Layer 8 of a small transformer language model trained on English Wikipedia (16 layers, counted from 0, width 128). Numbers have three digits each and are written without spaces.
Take only the direct path to the model's output, skipping the later layers: a vector added to the residual stream pushes a token's score in proportion to its dot product with that token's output vector.

Output vectors of the tokens that the questions are about. A number n stands for (n - 500) times 0.003.
"ittle": 604438335521535572638784531484561593286507400402510646457305432686468673334496302525667454409512272626640371489653366701519316425406557433528512459347402492587611635601521814246629631520477415424605503510616558554274284562478395661398452694739572310470352418384581521554619515242538419414587538583526481587677528645484484455580414373414716490522534428503423716374518465425527260435428
" role": 440500373550543562522610567461296626601406115359714519424377560614572491427535383649645525467536422332713466572558540573528542271288700517698454488361498589451565567495607638485533416418495471525458711846374732321407335739578530559472648521619614461509363459345717479282620213229451326354586557505526592573605446472407628465569491540638505525463482637448424436341484480558293184478646
"quad": 321368445587534617656487494503436876517484305471631753541297653609609311603513479767607474436408512559507587389599454486446295468357608628533578546428571574480463586394546628212558442458619682467700340555571511250398413664419315521541474589642445601476137487622513537457627483352298282411462634344662523372569503479595348760555531427559419581477459655471465468540666481304406387295524
" Award": 363407395558440545591407485518620472680382367439495721543425487653602509557374317559502402474563535344309385623665361578583501349353536447743481517333573630675450485427502552391455336435480695624654387603318660524446306591510566564482498538724489449547270348200611595307765471274393437471550692355475560557624526724419641523521542474688537514341529608508462283576607488410352476521716
" who": 414550384346619458516329584705468576487429538481507490563462359534564476569397434801476532399411366546592489373676411537543610507402597715597488433464605530371550534529539487316702525566620711364673445559566671480311363541575382667416409551608544384329532597364595405447515446563359504478516568460490437718667380460508408447493442430650566537497438394430455349448485497596377418468542
" elect": 450389439570450428625560473498481718606635344444618506352332584518553499499500387700627551597486525529584356550635585457484421439500585502524490614462635567604553491577531623485467507370507521338628592436434518506439516397441437420599469463556581449391403355529443493491571634537452248270608549470674549591598397455504478518511356338563459560455528621540368577543501480359328475449465
" player": 457418368565575645616521413575462584572542269355506564389380490546676270426569203754572519645476297457388443558490474571524395478246699571605614442445543711377543453581553486436613369464490632317629476543618540359365412671499586624493484551810431452514463430346667421481546365372504302539399619378494620662643307508530412770439501308677506689510343564679302484445484481547375540546558
" and": 584592587285567404564494638565423437421534649523406425462504357429450475581362439579414450489360562528662359381501499442342568434590523575545597507364562463409456631627450438515622589549465513445340490520571539358459551426515585489630634537492597460538567590482440497477511558567318512507498356687471526517650598420565538533479568404535623346458458413519534424416436512524556681449387
"ar": 469414600595552558449494407562438503318441510461517665502473601515547546485707393506465413405513745434391468513682732533490471688432517404500585494478237500455399459505571531434679509509542586392440620430361402447513520488364532563636694655513410510494519514326349564345546546516692509529433512597590462524515567424578464389461426593444442362546490563419589462509378500539436573381397
" on": 413608524534560456541548554562509447471430521521518470532433468443489410490414542596476399629407473383523471476617641503558505491556469545589519620370615475484371476502479493539485425494410621547292470343510550572408318393504463507448678575506576372470530623368575616506596549634629470450327423475478476561665504518509500592454523468524542423509506531712535373504489501411495495454379
" attack": 235485397546660654634470531400290658573253455549618581447384740447621457369354396819568439537485383419563388428504570563403446432248541619499419440367450629577659444627560561455506514516505622539581650486415705639410404692529359594450571548600368495517460639451575348444409374320444415445477519429612583635562478499647501629496433552458530556522426705521527560409432485443288396412495
"History": 439501223674690653439542361524470816695440500414650764475589620642474407397131326706694802616457351502610621476407417601617415499338557719623502384368597561606594695557477594157275485429608573573615417641348495355464541773545563495304576548621322338453446297451536436289459514442495125328482648400679520613692421548609534595601347330403572353263654492531527410291473490443534274596519
"res": 250447300560437476507577328539365373479384477508481632678550560634402561290414544619478630677530451568695383634464491699494500291425590315595488345483624613675601516485573751316603557485436600491428675270394406494431292410409700664522426774545336484300443589452540360598459380408377469628559584350682654536599503580284545588558425642637408427568451398555413320537581490569569498494410
"adian": 497417360551724469634672512614605656525356271540572774500392531731570613392505276782667456520350542316526429296498551611420429206445498511513505484476765642577549605362729500455620420619349626463781295431305672644400446553434548466617521653691446262502321304623439328389457595378469441551418696466567598555513316771470587488528519519401464566331465381447359607387438472414267593393471
"aul": 552515480601512505386549637671490499416251418498635851513156720676533417320393544538610432318673462570584393515565641510349487370335563608519520502526616484653531318572700605402520394426528755542706567441396663523354408526396358578549453670653475379562441392552341332383427454487628339422366674424473392587684382427707596634447361484583401446338499672519385428432616475430331467600505
" =\n\n": 634508464478622546552391334611156682973630436388682711456436418627603505660473559568503490508372675494531188521358441803234498498280578320576570563240739783351394371438548497212578531511547564535745341501381769732398519613519583731411541578518591353603542594388511428444394461323450301623425643470525496510449247460575565491738533274427401757305563577659670215490386464257473425410292
"acing": 583395443579426564719457520439486597464551346443678776538333501625392467429498329743473472409518509648557502498603661408416247313421638579539457611365639705694486522383643752255537520590648736584252452557399740401378528681464612607541404512482520348632486152571462431492618451388457270410439568275416766547763470463630418658466337220574526553426451527372493505384573473347324415532536
"ically": 602373254487426551620420472519405688487542222565583897461418383623376650198279514802503432494406371721505248401606679490579425473260508660769324498377509791384645590559633498489593643541459575282565425402544575725508413567421637582371739563677275277318437470450608501518473728517390359387497713298606603499700554510513587498355490602473718501389460443422430613326449484556375227301640
"\",": 597618506538477606702498435859618558458409286378568776462522477556585581318341262679547383491567484541567279517291574657410663469565491607647466448499538568530474586443547468320525649565343560547641375664322872567368458426287380423334588640376612349460341593357521491437711346485441335508525405451666534588514479520495550696635598338545633507407464546437473447288485487564366415290443
"\".\n\n": 386595392471508366769437342691644489422440208515645810514509446566469489469284260723655377546560461436492433418244570680421664618621515631688483479489621616563403590543573367341586495495463699541745434783337803579302473476498317467362592681408569389343321607443499479406725230510527215454425473460718561631552376527517533751605656411595622420399482511345534412449489480526243348373366
"lymp": 356431391653612629640477445520488625505338108483627881541368642686672503324487308526657402635490504409358279525631653564522363461366589499558592715463660543660559308593516445288436297523511856528626309721545718623227499710387469655408382618767436391170196241465485450531561465558588253333480459187684564640640416796424565571591393489359348649432555700422425503577607447273335509481469
"ases": 510437359766554361368629434569248683566259391520554769302367654699507390392339373655642661523515481629420141461402423712636366658321873526681408472416418611576546716557645600402442564522389630672379742518384622541481498507628497463577591396352513392317401427362515403637518501310219360320436473384630642733695496514501497852515514449378306471467534577439458514359426474674536423497456
" game": 324501347442516649769559495556515617627543388427524534556435533511610367457504244770638492523504334560469602484490516531534536382245676535677494581396511634493514612645562476482409358401455579548661598639527597436397384556428605582526362529404506481551412545377623384511595444260443286442381592310446503570681419480435586706514473280422498688474379530655297543395480474612452406518511
"ger": 355425555532577652585511397606651520290506382435585652512475630690498698385460382521519417584497372495585382480570556419480596502346600685588384742436402705525611448595707636422418507385368754506673508274640699456315523521453500565376426439455480466582277362158618399368553489429500371413551702517449598823653429599601531557415288296398531661422319534483590360421446474425399684467397
"in": 439486361407449381543467371522524554376471453548437638316593571571578614556508553476483541507434445614410543572665572376470669325522339370429465637490376443516502485382630490491626571504564452431416670424398420313502602436504602534446419567381427454408539584354613505490579602651529506556343561521479480532527405474505529508549511575529374429786574592562600510421342504581514482652512
"ensus": 347450388572779596529572377599326706622605508404436732392527654625671422413395244573840454267438437552404405603449457670504394402412493900768532384569414450625429491469714528244494480494759387533557362521391684624475480612402472551542556806576421379456438494303484651366333425286497111244487762379501538590404520717562699410797370326563391745363307445495434440420569467601580287473550
" because": 397565454472564506607517329464396559376373384507635639565375673466436378510289482617565439463441415566592378496575549564537483678415681771645582537395544525488407637536578466419578612397480718508525370500419587573305312681414486646465556661648519416294413537333541468418602421458444370417507470502563593646627517440517468600482452416650577405367509504534530389460469471566485307435547

Output weights of attention head 1. The head adds the sum of these rows, row i times number i of z. A number n stands for (n - 500) times 0.001.
o0: 685503521692603639511339493511529403416402605457603704469549613636562617379453528550574388425621436560420381424534579427373578404558408629619534390506217611530577670649568567478631457558467520574634556635368523430537457635351397490604355342507489322412455546582362442528528303572614390383470494434753465481524502466538667221437476267586617427435347615382585443422656251476409608578353
o1: 388625431460524660527652516626395467379456457409685359529647459379700506479486465389632643290486549738476433597219414588347498526313505650432408488370479644623624503505566549423509509417407470527390605513528447549525621364479479540432530548350421284599546442610526496513491333325484524445289627468702301528524504458558580543533534456353530484602626652652506563530367576618359635579427
o2: 402562501510518299490667340247669418671451444622521308560515402568537608787384443664657412404482313488303319400508398563571579609666592447444503676463537639535565415480628464453352492517731282740329601538663535442362511466516414612494717442665602557532489328378542552604379450565494434471509554568444599543487533628325485452425594285527493447422515547397256470414519537566476611522449
o3: 310661519563404498585575674467429576575393444527651365481665494579422437568306529556627531494709344570475432549553517335704545547333595533538426523509486652279454494341490414411506541526376416593468519596409551653621691572576496434460429573383437520444635518343311559455410455448567605501482545413432763460376414385602459410535645527425441422547389441476467611666572515445527359655380
o4: 590448493149470423664320583537533517443479478625637367553406275418525555827541410511638656694357781494561485634594592414235642236427632530643388593361735468447629421673376517426640496392496496539498532444563593414528390357429540401426571469498659601736504399475515281348554603400384522593525636798400418451593447448444317353443364445722462355486464471552457665552438465450514548593386
o5: 380593548361441364494406675459667472525620366512674666408651369366442553471520456514552360452572404565399591677303382543448540607656575449298513538585537676333383406667372301591428371491545491593454401473345493452409616536578440418570538735500646523692506589510591485354357401596589592578355509639497372412428410330429533672559618495448650506500490448515606443593454682547289469457506
o6: 705557568585565665400527487414714502787604446262474711571515451510673481559542500483489525342298410413380455447473382446532491388636447296533461472374404594483489405545638533473438366494596585507608320501406445378605245407322396591467731366567548444451508605557640509529436600454292490634583596405577566464394312623352544601653515569627443662509450504615419423419542292530579715554462
o7: 429413667353539623513590595594467348647514607420514560358546497513414493372474461544577435386603584717425362585447529401460511395421531343572543638616508477483363559531482562466431457519504392387222532489619470266484639322506655551565515405522485639572679461481559477467450369559546464336350394577542605535460581459581504452628553610302447460384564397631608554612398596477574583462550
o8: 513487281496526490486453383478575329443528375630573516442423648390567621555533479569462458369589291414362569491423477638675708673502615558209654603447609448376494473740387446509370275489600619462560329590494468533413331406485464437561645629725368605590669457574433494300455532578545324522598482490529323663561319364547351512517413395473435569636456631446565499664615427753501514477581
o9: 677802460532390636499401571529317543291278559517504284633721538460268546601552596347584456336409694678563375582484515450576580332421646578481320456245445531522710466378455472486588472431466376603343542478472499484470380594504519477546553577469652323409621382548411501556485594398459434523512570557466435483419496620670513514290712382604408539609429717630514413603337388402623754492451
o10: 490442519300443544446499590453344550371520434537414368306640658476584686563563576308528465430524364585464513517371595565591447611470566435352381533450444539437444578247427540534404501606491408456435453427492524501367443402432498483461403604560462428625595605495484564438496572670556623479464482487411598519530526393739418558508454369460423625447724655494559318680467659741688506652455
o11: 528508470462484384551395642602503348564625583523531501476593537600371744433518555436510482480414585379538227631488604618560358529451448446621600590659542482522404355544514455437580308539589468481473585496587457439458616621580483640495365391441539773633567276579512469501236674537421597449596374446305471358514602456395532301633459665431384522449420457181311595577553518542470532483608
o12: 636559401489542424678704530449365552539382506623394471504507508390649468510576299478591459478395400414486490555492400560521408439336387512413489484428682474375590384354670623600535457648599470542305488517497597621556573302368447444528521472458620613566623594627544473310507545552477612594494460373299544414347424587517619501300607635362543434529431543376554508501601489397657652569463
o13: 670607642427305678634405475674487485400446594489675365422560714608670429543527428588501623365501525533648480584502505609277495402377341620502582509607466594390501461586458417604673578556407527375336633489461700451365514502427516464498617448487372576692448549582646382479367556316298338552628466489400364662459438397596422401400490439531500442327379419628368634425611438614559545513390
o14: 468312506645441535281567472515625554532674494540428397383533429717511580427602985491305386435620548459506578669688561323492622504560286296485566492596582506622367511474310489410473447541463506426508417328326475715389332479505441372469611261603422418656401539558540539582561687356446736566430557487381409309693530532625403390432496800508317554485583497836445482419456473459411462610574
o15: 532497520647447487442632519592351505641371525544443286409378547450464516485458755592224334487456414622553232618505492702525390539601416434305502445486514395460484381555448519435468723584362622595494491575442595634572431630581603639401495447448436515519455551638560382641598473327441506718542639440224430509656439376525547606505507684551494482504480514659460455395629326452434557419454
o16: 411333660464527280343403543618346626471509693716451378310358491485475553546324639659546389597503397578484434622317413306455444392356532632484517485644428266650602660529401581452527592438412669413391392506631471553421750712654558564690427432607389352403677449420591390534296724690510504634362419398515624285653452509620416389463649613421606452438353476633510525603532497457519526557423
o17: 715621386519491424600450545394535446464486533500528490431503512457513427528587577336436494482606408406604506433459450592402332626421540415333525609522430362346515419548458407390503583552440530491423435536515547699478412645511318438512550582508615329538545748541291534361528533516483545411501525556443511632442510658587526549555487525482497616482540647509570322507613648551497459388453
o18: 477654510421539546623516618485580518432339286552474474533480383557633312602487427349639601583420540514616496358540485561374522526396487501540429606389488611386543247338444445596572580476472615565462593522616746475495495203468421426478644630126526384384626770427526725533566582542658628560490479446417641387468521508465350467668445460560469473582599488392445509472452349539650428533329
o19: 541687401578536513544226298561458551441401578475664366538421564396489489365728565292727557367433623521384659441316656553597602461501491583560477529380304491423543337696338500463561314418421772594507412564393452438689389548534608492655473565405399511385605610464526505446411439491553680641452473507718529457451518544601362593627411320705229436530508477467609395730544393557478421493383
o20: 671650543450627463418655504528377611372567674414494673570640578198286479418464752532482503520556643334674433480425506473409529380401553605546545369290453462436394554500523491607563593522521416486484560432634438549583452511416400614427501503426594381253655307655574333597516529582349540393418565386720706579714515525450576346382484479289661626541291263480432613498528338444480550466648
o21: 368444619495521637464541754503383513768569545269546479573480491384295537520520760583626487342623671434653414420433532417506623481244702433598412599483555392447433537594423492369482508528510359408553623563546522070691622461672584544689341512366396572552414544737489360392600313430447515302460418621745554356316551667413540527372548304520387520512440480612622476554328645485488543405459
o22: 550482405475767294496476433478468614624455704693465513545455445355569556688407442584409745637449681568592629291541612486441457456510531539424523509409548264375490306535473278778594419421731622461460654460532352366610424504499377301520559557624454700633351471587435562487547587548483538551346412523522579426474366431505476458487566470616596372452465556432484418385542373529581436399426
o23: 374467479323393530558576852337390518330371612549580635659645672523333250445460449409487578417635314510616571578356517343536425469598486628731416512578382441361520634419560468661558549463391473722520634523374429558342330603428641570436585545334494430423517442494519521314643524703686538189498734537252645362703524407621533255438587347417664483579541555395582625454629451396492507446514
o24: 410230627339377568527584556440585594425622445413605588445558434628649534627404514537612484372421598321523379609414484529407463434583501464306544502560628578518441563545505426583618332580473440523453526419479381376329542408470676527661618652528592423578677425572764457143381419418323312375519503711593502478703457464450613520405469484426389422457563426574675496409464583472535619547627
o25: 493323450580442538519336550492419558536527397596525435661575592471542360530505491528577560477401573551372470452483660495693358547493499448556494418669473447524534381497357344715557583415588613413515484473542496456494406356575566612630475519479305488537590219621521672393483626582530592436531498436529537470428340484655411602586501588415422394608458538357433387388474710515480527597379
o26: 274501417401579483429527476471572479655604554368633539451481654406500434569429515567602418443400694524314699549551411460457545517695538515646538480560404473523646534648559422486331408411693360509556381413458535494471545469478465433534392562455484723538372379597646524574306304514482343498576522505530504595326463602371516385678628545377499624302545577456581652629317345518506471429561
o27: 437729450340589278636520437639482506730395477456625337438387552371698424595659472622462536513322454564376491481456418472376591704483488457505479484274446691335448434488449575539312455571454466692646623504441755353542484556398425390514435646584711552596450464441533482580551405529468364556651455335543368450382660471386539497585526422479653700327352642516386536594504479545529398516543
o28: 555439376371550576560534471636652401366487425633663431610619516331558666404525658442646347501239713428442402583380347613609689596580360623445437462393624507386575338498418485628446359501540643617613392675451548553618502440340408660513486540492470494342629379422608351500297508486651591609361632583481448354653368490364371584536591617386357531437415604448609428525542558353412513488552
o29: 447363563505334414757593538400527370570466437473555405667664471410466404614674690362601425398523556378500556528527335575491658557247488734633380659418560498443536479474378353598550530293445515541452511493404343383500331597460523521448709646374624536544545418511581509629526356507362513470423661658516554544212298636448400455395462431571316541596512565621464608619639415503496567584532
o30: 538452332496443578431376640505488399551556545498478504430448647316424492375600500680363511564337528428659525603544623463399396388420576513407452448468485372697556538372510752509606535555500527512514604498492429453404481418442514450526640588617467587469542250509542295290379587409514540576515610480397598633497608560477503424410462581646578489472473616439557539543679450320445575470546
o31: 673398496308442555653364547448398489352555512527415634447520654625505394595448439602561557436469500331446683512454583304486303477658573458564332479520505436424430488382427584395663438623608595578513410637788356626309460378425541652394368540558568601345559453539421594434543479765569725590477488446428524550498491410537573390498518465283588525515515603456484406620546445467516471507324
o32: 507364601539439588430605440491482357398451397430521542428567633532468485540507297380560556561526536466402475548603440623563490587286533603495454481379473438537622545601482510450277403487416403488342511533592499554426607567498587380336437426533554585560566525528611620545426235537589493552609560605554372684396622607525541537565459459479575647611659419320512426656471536288581528396347
o33: 515622637410433405574452463335518261316368392654541576677512366487365565754568384259541427438347594457516506488465480556487326646419575503515457633366580507551515432424568652542693420456462677591285500387498407412450485528593575640554574583548554416449542377515674529437627401604589588523390347703470462386472589807415529543243542562644265395561350512472422563532665464538559511495551
o34: 420469474572500397614267614550560457660436628445605559547369484426560479588388288704501487466267676469456416321622512561526457334603505286635548395629515489442552376463410291541606366331592580551504530602653410447541372285408543534394659386577484557410298636471532411633508612433660584570349540481664587585523525608375618559488703612652416519492521541439488476557414460418528345550511
o35: 548478662479398449469563326375419560624717360576333605424517623423414496561460382574384677500515422507467354462348560424503375484601503475253667442548465481288422423484609497331536554421433579389408568477592392598597643336681642489391440464587734536617488467488454603426383672557325660580386302529485610535541578483658526624410488740422423526641718405525504399542447546612456614394484
o36: 662635389387499504509474533520475549439424438570581315422438419442437324486506421608472632585541478591615728562535505499490591500470654551436448476358386453467516473398565539620652622464389580570540485462610574669578403486468501277531458575422500450486415439592358494708621550569438458622487534385402625599530565525425495410548408411582568176523292426495404717614527549507414444415496
o37: 448497597234570416551586579637596588442459586337414760524615487546635482443383415574639570483653371438406549535350480297508574592631516528531552422563345510489260511396252334659424619587514369583720527524390695538261606562315450539411354510358573513406408496511427454619654430650705580263458450434473636466414560496705649510510526701474631500457591393373582606490536452263406469445477
o38: 742462546562427545204534468542610329423625582547406245502352586680555363508683523206454511621575595379708733496697458476685546363445417497330496559607508613532290375515404574687434555667437509226424509378419464645335233405423411301579390370578341543516521550430518558580645655365468530699548346560275599555664464329600493453489614561564495482566439632610470672432558377644374397618516
o39: 447540686403676528561624382478486491707329543672552532777513743566588486730579551432484445355546644547481459497287523480541539553439347429402573420463630349568612483491390221327501444522371503442438466486469449351610657398616663363408550414277425562446510639508315627584756446560468414429516534514436507587275400707590339557432674328510390448507612541548616361606409422631534463417336
o40: 519455411503362693523352452645427568557420392398302560278545612461359429389433531415446532558383387726386320593473588517439385201411518514375596369524488527585619563488617690318397547405491617542485504562552497522386602292498431616592433413367691397541615575463460571487583730570483578633530555484414310501663656455663454443573548580500609472388471662442499523459507580575598613538440
o41: 329408545457461609474396606413460631478566477649571549550492522384542495562515376424589424430478596717382490615273403521569490458588475579521596613419396594450572557319455425551502412511380527633439409515437599617468699431529545370627431358350472469455619364453592443355526587579611462743485466409668430433699575479464483447410512552487537524356641524576580436404383381473616462459612
o42: 379400481478572289659450345448603296456519443434590381805496731653566388740356443667405449564553592489579516419537547481687598655392427615455406540607407406477495429612627406553589294611466691244468462408316522435614536394644643291377208588569393430481209488607449620399827355640486619305500366579593392717489278561597449628259409513611619478748436484557463499648566468453411578527404
o43: 752455591617452384550459326496572448518585475500460586379527446582431437341452508367493674567488604493585372288752665609578535408533626618554427340535406540521530382428495652403350608527465504379442490490493541632327580426554501384667392515492426477437449400523489601677718478586381540471623414382476521635538740503474471506395374700514470401326620389358371538553530457502511403644415
o44: 394467515397559727525530480547344547416434386452420483609359650669477518459577548529356584490179534673519345397481626581426560537484487624596501569439640429458529648437586625434506528534419570557406571585445371543340504386510445652454378585613517525468670524423620349401387525591538371382551460566375307554549534528600548492464423577521556536512541637512590477505462244507600474448434
o45: 472439700535638643400379659530459492519416375380503744443462414445461440566439519710387448637421399492502394480454412406431613430599652381401512452457552582495340579557674487553529538699453448551465685563644423443407462628599451480540416458543490552499635515495394311608471318785541365268584472479432652574482613375462468610561412297462663495422417536512691372659340474493434519491548
o46: 388398544354553508556527615464569679409357470486635617561488479415716640652382438419542450546456471474568417390465613502564585548596516638638572591431588562404351654467472644709396288594618301568468651541327442345522549378388417460587497599317470513416649487566604336536577370588490429383132517463552624409416342573325633650509494351340566474354608583512628539441645434388531512630429
o47: 499629484509511458434474560327487229258378483585549436589516273525401582525485346332619459440348516640585382642584620737450329523510697576458458589687606563669556359639546617411554507376391645602296403379635392561360651399519575538618552664500618482421375554695685322402573442507397465714571469631570223564492712494590443635263489260457509423632273353438347537605581499647444416451512
o48: 678504612406482518240474384574553387359486629572411573766583253539429597537391586566472685473431494493388407372325477655355474469661301563461678322497293435545572543621592419365561371537548479511436522438561395671473617507490476606478293515534583442240568516661596412707556573532298645644337282406616487442667544633599583623632563426533603434455393292497489430599354570675463534402452
o49: 395511223647515329593360425317377482482378474588419424537303433497273487553491467406329630563589585450668450395618557460305591554389483346587439522497447560560649394549532599389598416259397641456599585397536428720590217452486461458417513324493484541620268502546600612662715480539600591593583481498609457749762724600531308674517442522604418408528660644432348615434613592474434408561488
o50: 483414613410568606495448635640681448501558559539394437428388408631473525394479790613418358550539594488480341467631461448589558428416393558526514718482520693586503496521491504613467474516349545417581547524497420556341489668325477328609376438442623424553310487472424420399363611455269628635417511573601440570698518436550569433468376412531537528481472493646461612495587390356366498504568
o51: 561567563475491616354350606614452464398430641436525535534500501542446316521538539458522444475465491508513548602502627477516486392415431514584609578472519608470475569528585489438629514664441462524280484422511548396510314457422632673665398537714455486543567365410424425444705455377288364402602364561752449410608491633663628406604565265536385586528424482640610439533424474414443527373486
o52: 565342416508626372429434528488645360491505458709503487564662445471345508507538435523387546558487460412392377438513493582733580579331584591364691529423420365442645419719476382414402551534483469640469401525521578470628337448507402510618366587605532601509531370516566499402359428402587568516456413562408406212663624630648470418657485650520659519426443462437401523740576531515499609355459
o53: 678549558438366633419612557389481532637641398287276520400557719506560553545557594560548468397745404421302633534403478504477554588417411397455628396738534724461418530492322572596508472592626363540621409475264511566539438401526473423529543551492389551486598587441411345618569530464464446516551452372647532661451433294446455494509448333542408720316661568498518530539637204543410500499438
o54: 563477435551461469713442533556501625527349525386371358433436458629556554586620427655464477381476477482585433574518402550556573369479515520402479539459493320431620503550608514554731465668450429490538418589357567313447578572302612414680581438412514616592382539464528498468377514371558429616561464429446379487615605653618425515445610484510568502552354238552502410462511485479585651530366
o55: 491419354339426380310394487558673562454623450642630577547445583443400442456547548552412507581567440563375549421450420371467533479551695437380334491560382670413424467525277690509485423576427399369542315511592340669543357645528365372448766591616507461535623529295604510385654454504523532483462396508517620438771436552643360441590526482617773606565493484805631365613449368470420508456488
o56: 662393616266413574361488457604337449272525428472557570577438467720483590544322310336586463308462596425381607492323355533324558368761554469402486469753475396466451579516632642670485528687656521450423518466503571546456505417466577494493518586556478520585557599267604432343402433640605551510527341665444371614282425456533651562351559454472479344497640646428606512500566705658615681399370
o57: 430400302440606539605537671370690537495720448658596495633414453462485508561657450394302230411323282532374511502350278330481501552623278590527476452559522388520487509626382541640534720440643435485569178376419540528312369523417597604647625759563453530296441557421470570543580437651667306625360589491529458521597109627394598514663695588548627461353523640485724524390616510464342585394628
o58: 472681462533394648512420459402556281397277469445600683641388429577300638381537581412587444411596573618352613528483591489522781585455565501760394540555544695604436656342570401346570322309339471648458539517376314490591367510430501571399551364545544440635471571388566426379663261603505632405488490479572605386530667643380393420400544254715504569518442551328624429624615485458551372563593
o59: 370475569411449405432486617542450622500494537400481601575581356564506461392489568643601413480738542683480347370507465477272666401494315500630544582676509646443477475614386423554607435396462424397684415429388511443557544598476480477469284594374558595424244629513540583709662516612206380505537351633758674454427467459336590538694429297672514380445368413567573550448400738500354625474544
o60: 458554308283559603681494414556738618689677540383643447434622409371489492443675393456401415421435455419586632618565533650582438512374397592832655642601507536579380459421432603593412296522497459594483428590414464438377511550476533416583459434648573593574413551584646468493510549444425321526550695499278295477423425535124559401461356378538498534211527646535561467253642503519554259556796
o61: 447768229690623472656476479433398574444274594588552434627488415636493643403562574432492337473463573534486602640553498443269588297587347666787460421598593310577701549581466489597452482425489374653488498590501511481218619421453445476551692458210469642355554442657478621629268445729774421498301565248412366684399468631406525502418606428434605276492408513377546460325442579576610475556480
o62: 448344582522488299555658492497398563523334437530438569292683425382367480548304540618563491739478486555174541504630481598774457638509509648799405550420568556409273286396635594441343435344467481483621702638589439443648590500572485463531516385417398541363571459565585405761330408613547532411279528509524647591485486543397381691558392628626369433420340379397510387714550549411525543601558
o63: 550433426358505412453515488414620548716748627559448474630408492349507558510422586716492578515549340430529506527381405558451503586667660377600621564381592415450376526602405535460485575306568367470436338560459396445560539826456534515335619678586441549501730455614423289270485709541562384354404555539380505651664441437424432390569509532534660557449467373421449591343481533445488516453367

Each question shows a token from some text and the vector z that the head gathered there. A number n stands for (n - 500) times 0.005.

"P": 486566437541563483444558612503402398491562556626679434371439346564592473536696453462486493500470435369450612611414409660585509615470412514419488440574510421473436635546397559247617414485430583
Pushed up most: " elect"

"(": 486679460486731503531658460599264504576721341559564359474474413605548440645629502537557588603363535493595517514332304518614524494379469447384618391427581516515351669354483305415629440408462518
Which two tokens does it push up most, strongest first? " and", " =\n\n"

"a": 560535507621493438545508563518430378466575565536599377498460395428431328481590331515576444378459450395557365453415475565571604584447467508407550466465610477412510614488411446462649435561461435
Pushed up most: "\","

"ly": 548419339473444438536532507434320362523614396587611465493483341208644314371453445477454291384385582438661464491438462718469683497380439420428644515464478509478570591532482402396506437421431567
Pushed down most: " role"

" Ch": 550450477560440391497499608448410345437583624582562361436496348342470449393627376469521432447472422311545407520504531512499611587485479466394501413570695575382518560532423553509663432523423492
Pushed down most: " and"

" was": 639373399309664438588547490485269437341531642611625514252622348366501644675501335293363501579519331530615556475431562440479650736465603532472524556624824919510363617706487691640684697332146606
Pushed up most: " Award"

" All": 460563427447539375486437443494307465633565422615628424485514429551511409488592365467497438543349354403554545494333433545582559550507421482234579514571528532440322663359385478331664419563478484
Pushed up most: "res"

" d": 576367513452726457577332463458211374488461572530539443566520332318619557460566351465547557678454349557648361525350487516515651679382426381382522241630611444496428553591539588604455685631412599
Pushed down most: "ases"

"istory": 504436592604368413522443656464361426508465399454619380505575460366511462425761443443644544438573470481562546526466464456380667538474461334382503410467550461467431473439460556444539268467505540
Which two tokens does it push up most, strongest first? "lymp", "ically"

"erm": 461515381540442491582329557553414347513536410581528505532503528303385726555659288407579351607595363463599557629451594401678632473423598413335498487441513565467404521595410668475375438341209783
Which two tokens does it push up most, strongest first? "ically", "ittle"

" se": 367546376572515504561392494466378403487479436534572435610521665326375806652746356308723390553672324399620450625461505278581644339443494370362512406405478480399350528653351646447437369400294868
Pushed up most: "ically"

"ivision": 567626408498604494565618552544391457556633390530518425488500368591573403540599482542511497514471462354542505458343344570609514495362493485341572379427560514508409671466512429363591378435385510
Pushed up most: " =\n\n"

" s": 557458562528449475454472585483379482482561375493638497437513372345561385588610365518583353471494467419660515533367449484485563625437363399266620574519650524532388645451515498425659360438455525
Pushed up most: " who"

" Australia": 588611412523445508513527521444444450616579238474575511645673430434690472550675357493613457397477446560628626372352302626584670604419589425499534429487524503527425569390571512372572424538457485
Pushed up most: "\".\n\n"

" They": 575435474524439497581480549466410509511509449552621510407688483494448474567610459492542478639439319407663507560423384404439559493360374476332450323475656539389444690509372708393655441512352672
Pushed up most: "adian"

"val": 491420607618356411520439671464361432505460411451609382495597433351523439411771459449657553427572483477567547530468479444348668544481455310374506398472557468470430464439442562443529262458513521
Pushed up most: "lymp"

"ou": 587414529482683467563343479464229362503469530510545409579506371385586565480583386482554547653444363524635370500384490513514638681384416413397490231590603443457432564587570607557470639642401598
Pushed up most: " Award"

"amp": 625552401481688480502302494489299335522635449538502493494505378507555438489487431543437560579417468412595428531387552471510566597382463461315452270639634493376473567472572550478554550545304641
Pushed up most: " role"

"ological": 569458584630385427467404601497363398540547329489636361475578387368624429471787478520674538457490464508587529545453420464427608635497457342435481369485595419474366485417511502433597275458584486
Which two tokens does it push up most, strongest first? "lymp", "\".\n\n"

"ble": 565410509489654473556372478480244362497455526521574438576518364387569551483588390464560513626452376521621377510386481523521654658385426415398495276578605451478422572589550582541464621623405596
Which two tokens does it push up most, strongest first? " Award", "adian"

"ope": 656545423463495463474460534547450275438492283401640416563664464440570570514645449612565487437547431601566454460343301709582722658364543506488534477445439604454384487514531542532465441545401511
Which two tokens does it push up most, strongest first? "\".\n\n", " because"

"em": 460477403540399513595386560524433396497529408544513458535459581310378782619669354380597318629645359404619564613505547342660653409436549439327420454356484520427453523600423680450403413333225844
Pushed up most: "ically"

"un": 484524411523531494525549568520489420477547509486588437553601359513468393463693381460568523444471427482565537499429480637565626648382521471432523413449559502469424593576532519437635412507430468
Pushed up most: "in"

"st": 518563388477626454414447557514447441576581393598583423499551431427545476555671367578532470413526363446524564560415439596594621603408496480376633487446563538478421536523472475357625449462442528
Which two tokens does it push up most, strongest first? " and", " who"

" the": 506545400392615382524316573626376299486499395526493477575619358343474490519577346476632485542432387593594486673278544509757649632384626360363689438643614515486375608531617554560453535549259498
Pushed down most: "ensus"

" ": 595584371586362398518535443488389483496561176445785319591512622538449769581694549461609456451607385431452461502479334604543684525349602521542428543287485519461466564309540594336589402572449535
Which two tokens does it push up most, strongest first? "ensus", "History"

" at": 602497406491535424461419526600346286436509337462604413532690469414606583481637393547534435493408407647671425531329540670651604835444604448462640418535530638455318576583509539584396462511346526
Pushed up most: " because"

" major": 606402531446719448581311470502224327510432578511548454614526368307573569469578269428559584661445343630621389514340483513576646712392473381354558227636613451485393556598546593654422644642396621
Pushed up most: " Award"

"amil": 633423467360568363557398557539298426487602337570623463556537468499585303479555397456501335620454535424688508535277378612640621573412433488309577556531597490518431665332482376374594293536504607
Pushed down most: " role"

"9": 575560361548366394521536469469393466500555230455749346553498601547462702576680541468568451469589368419458495489479354603540672525350581500501440522298502523428465547326536586327592400566433541
Which two tokens does it push up most, strongest first? "ensus", "History"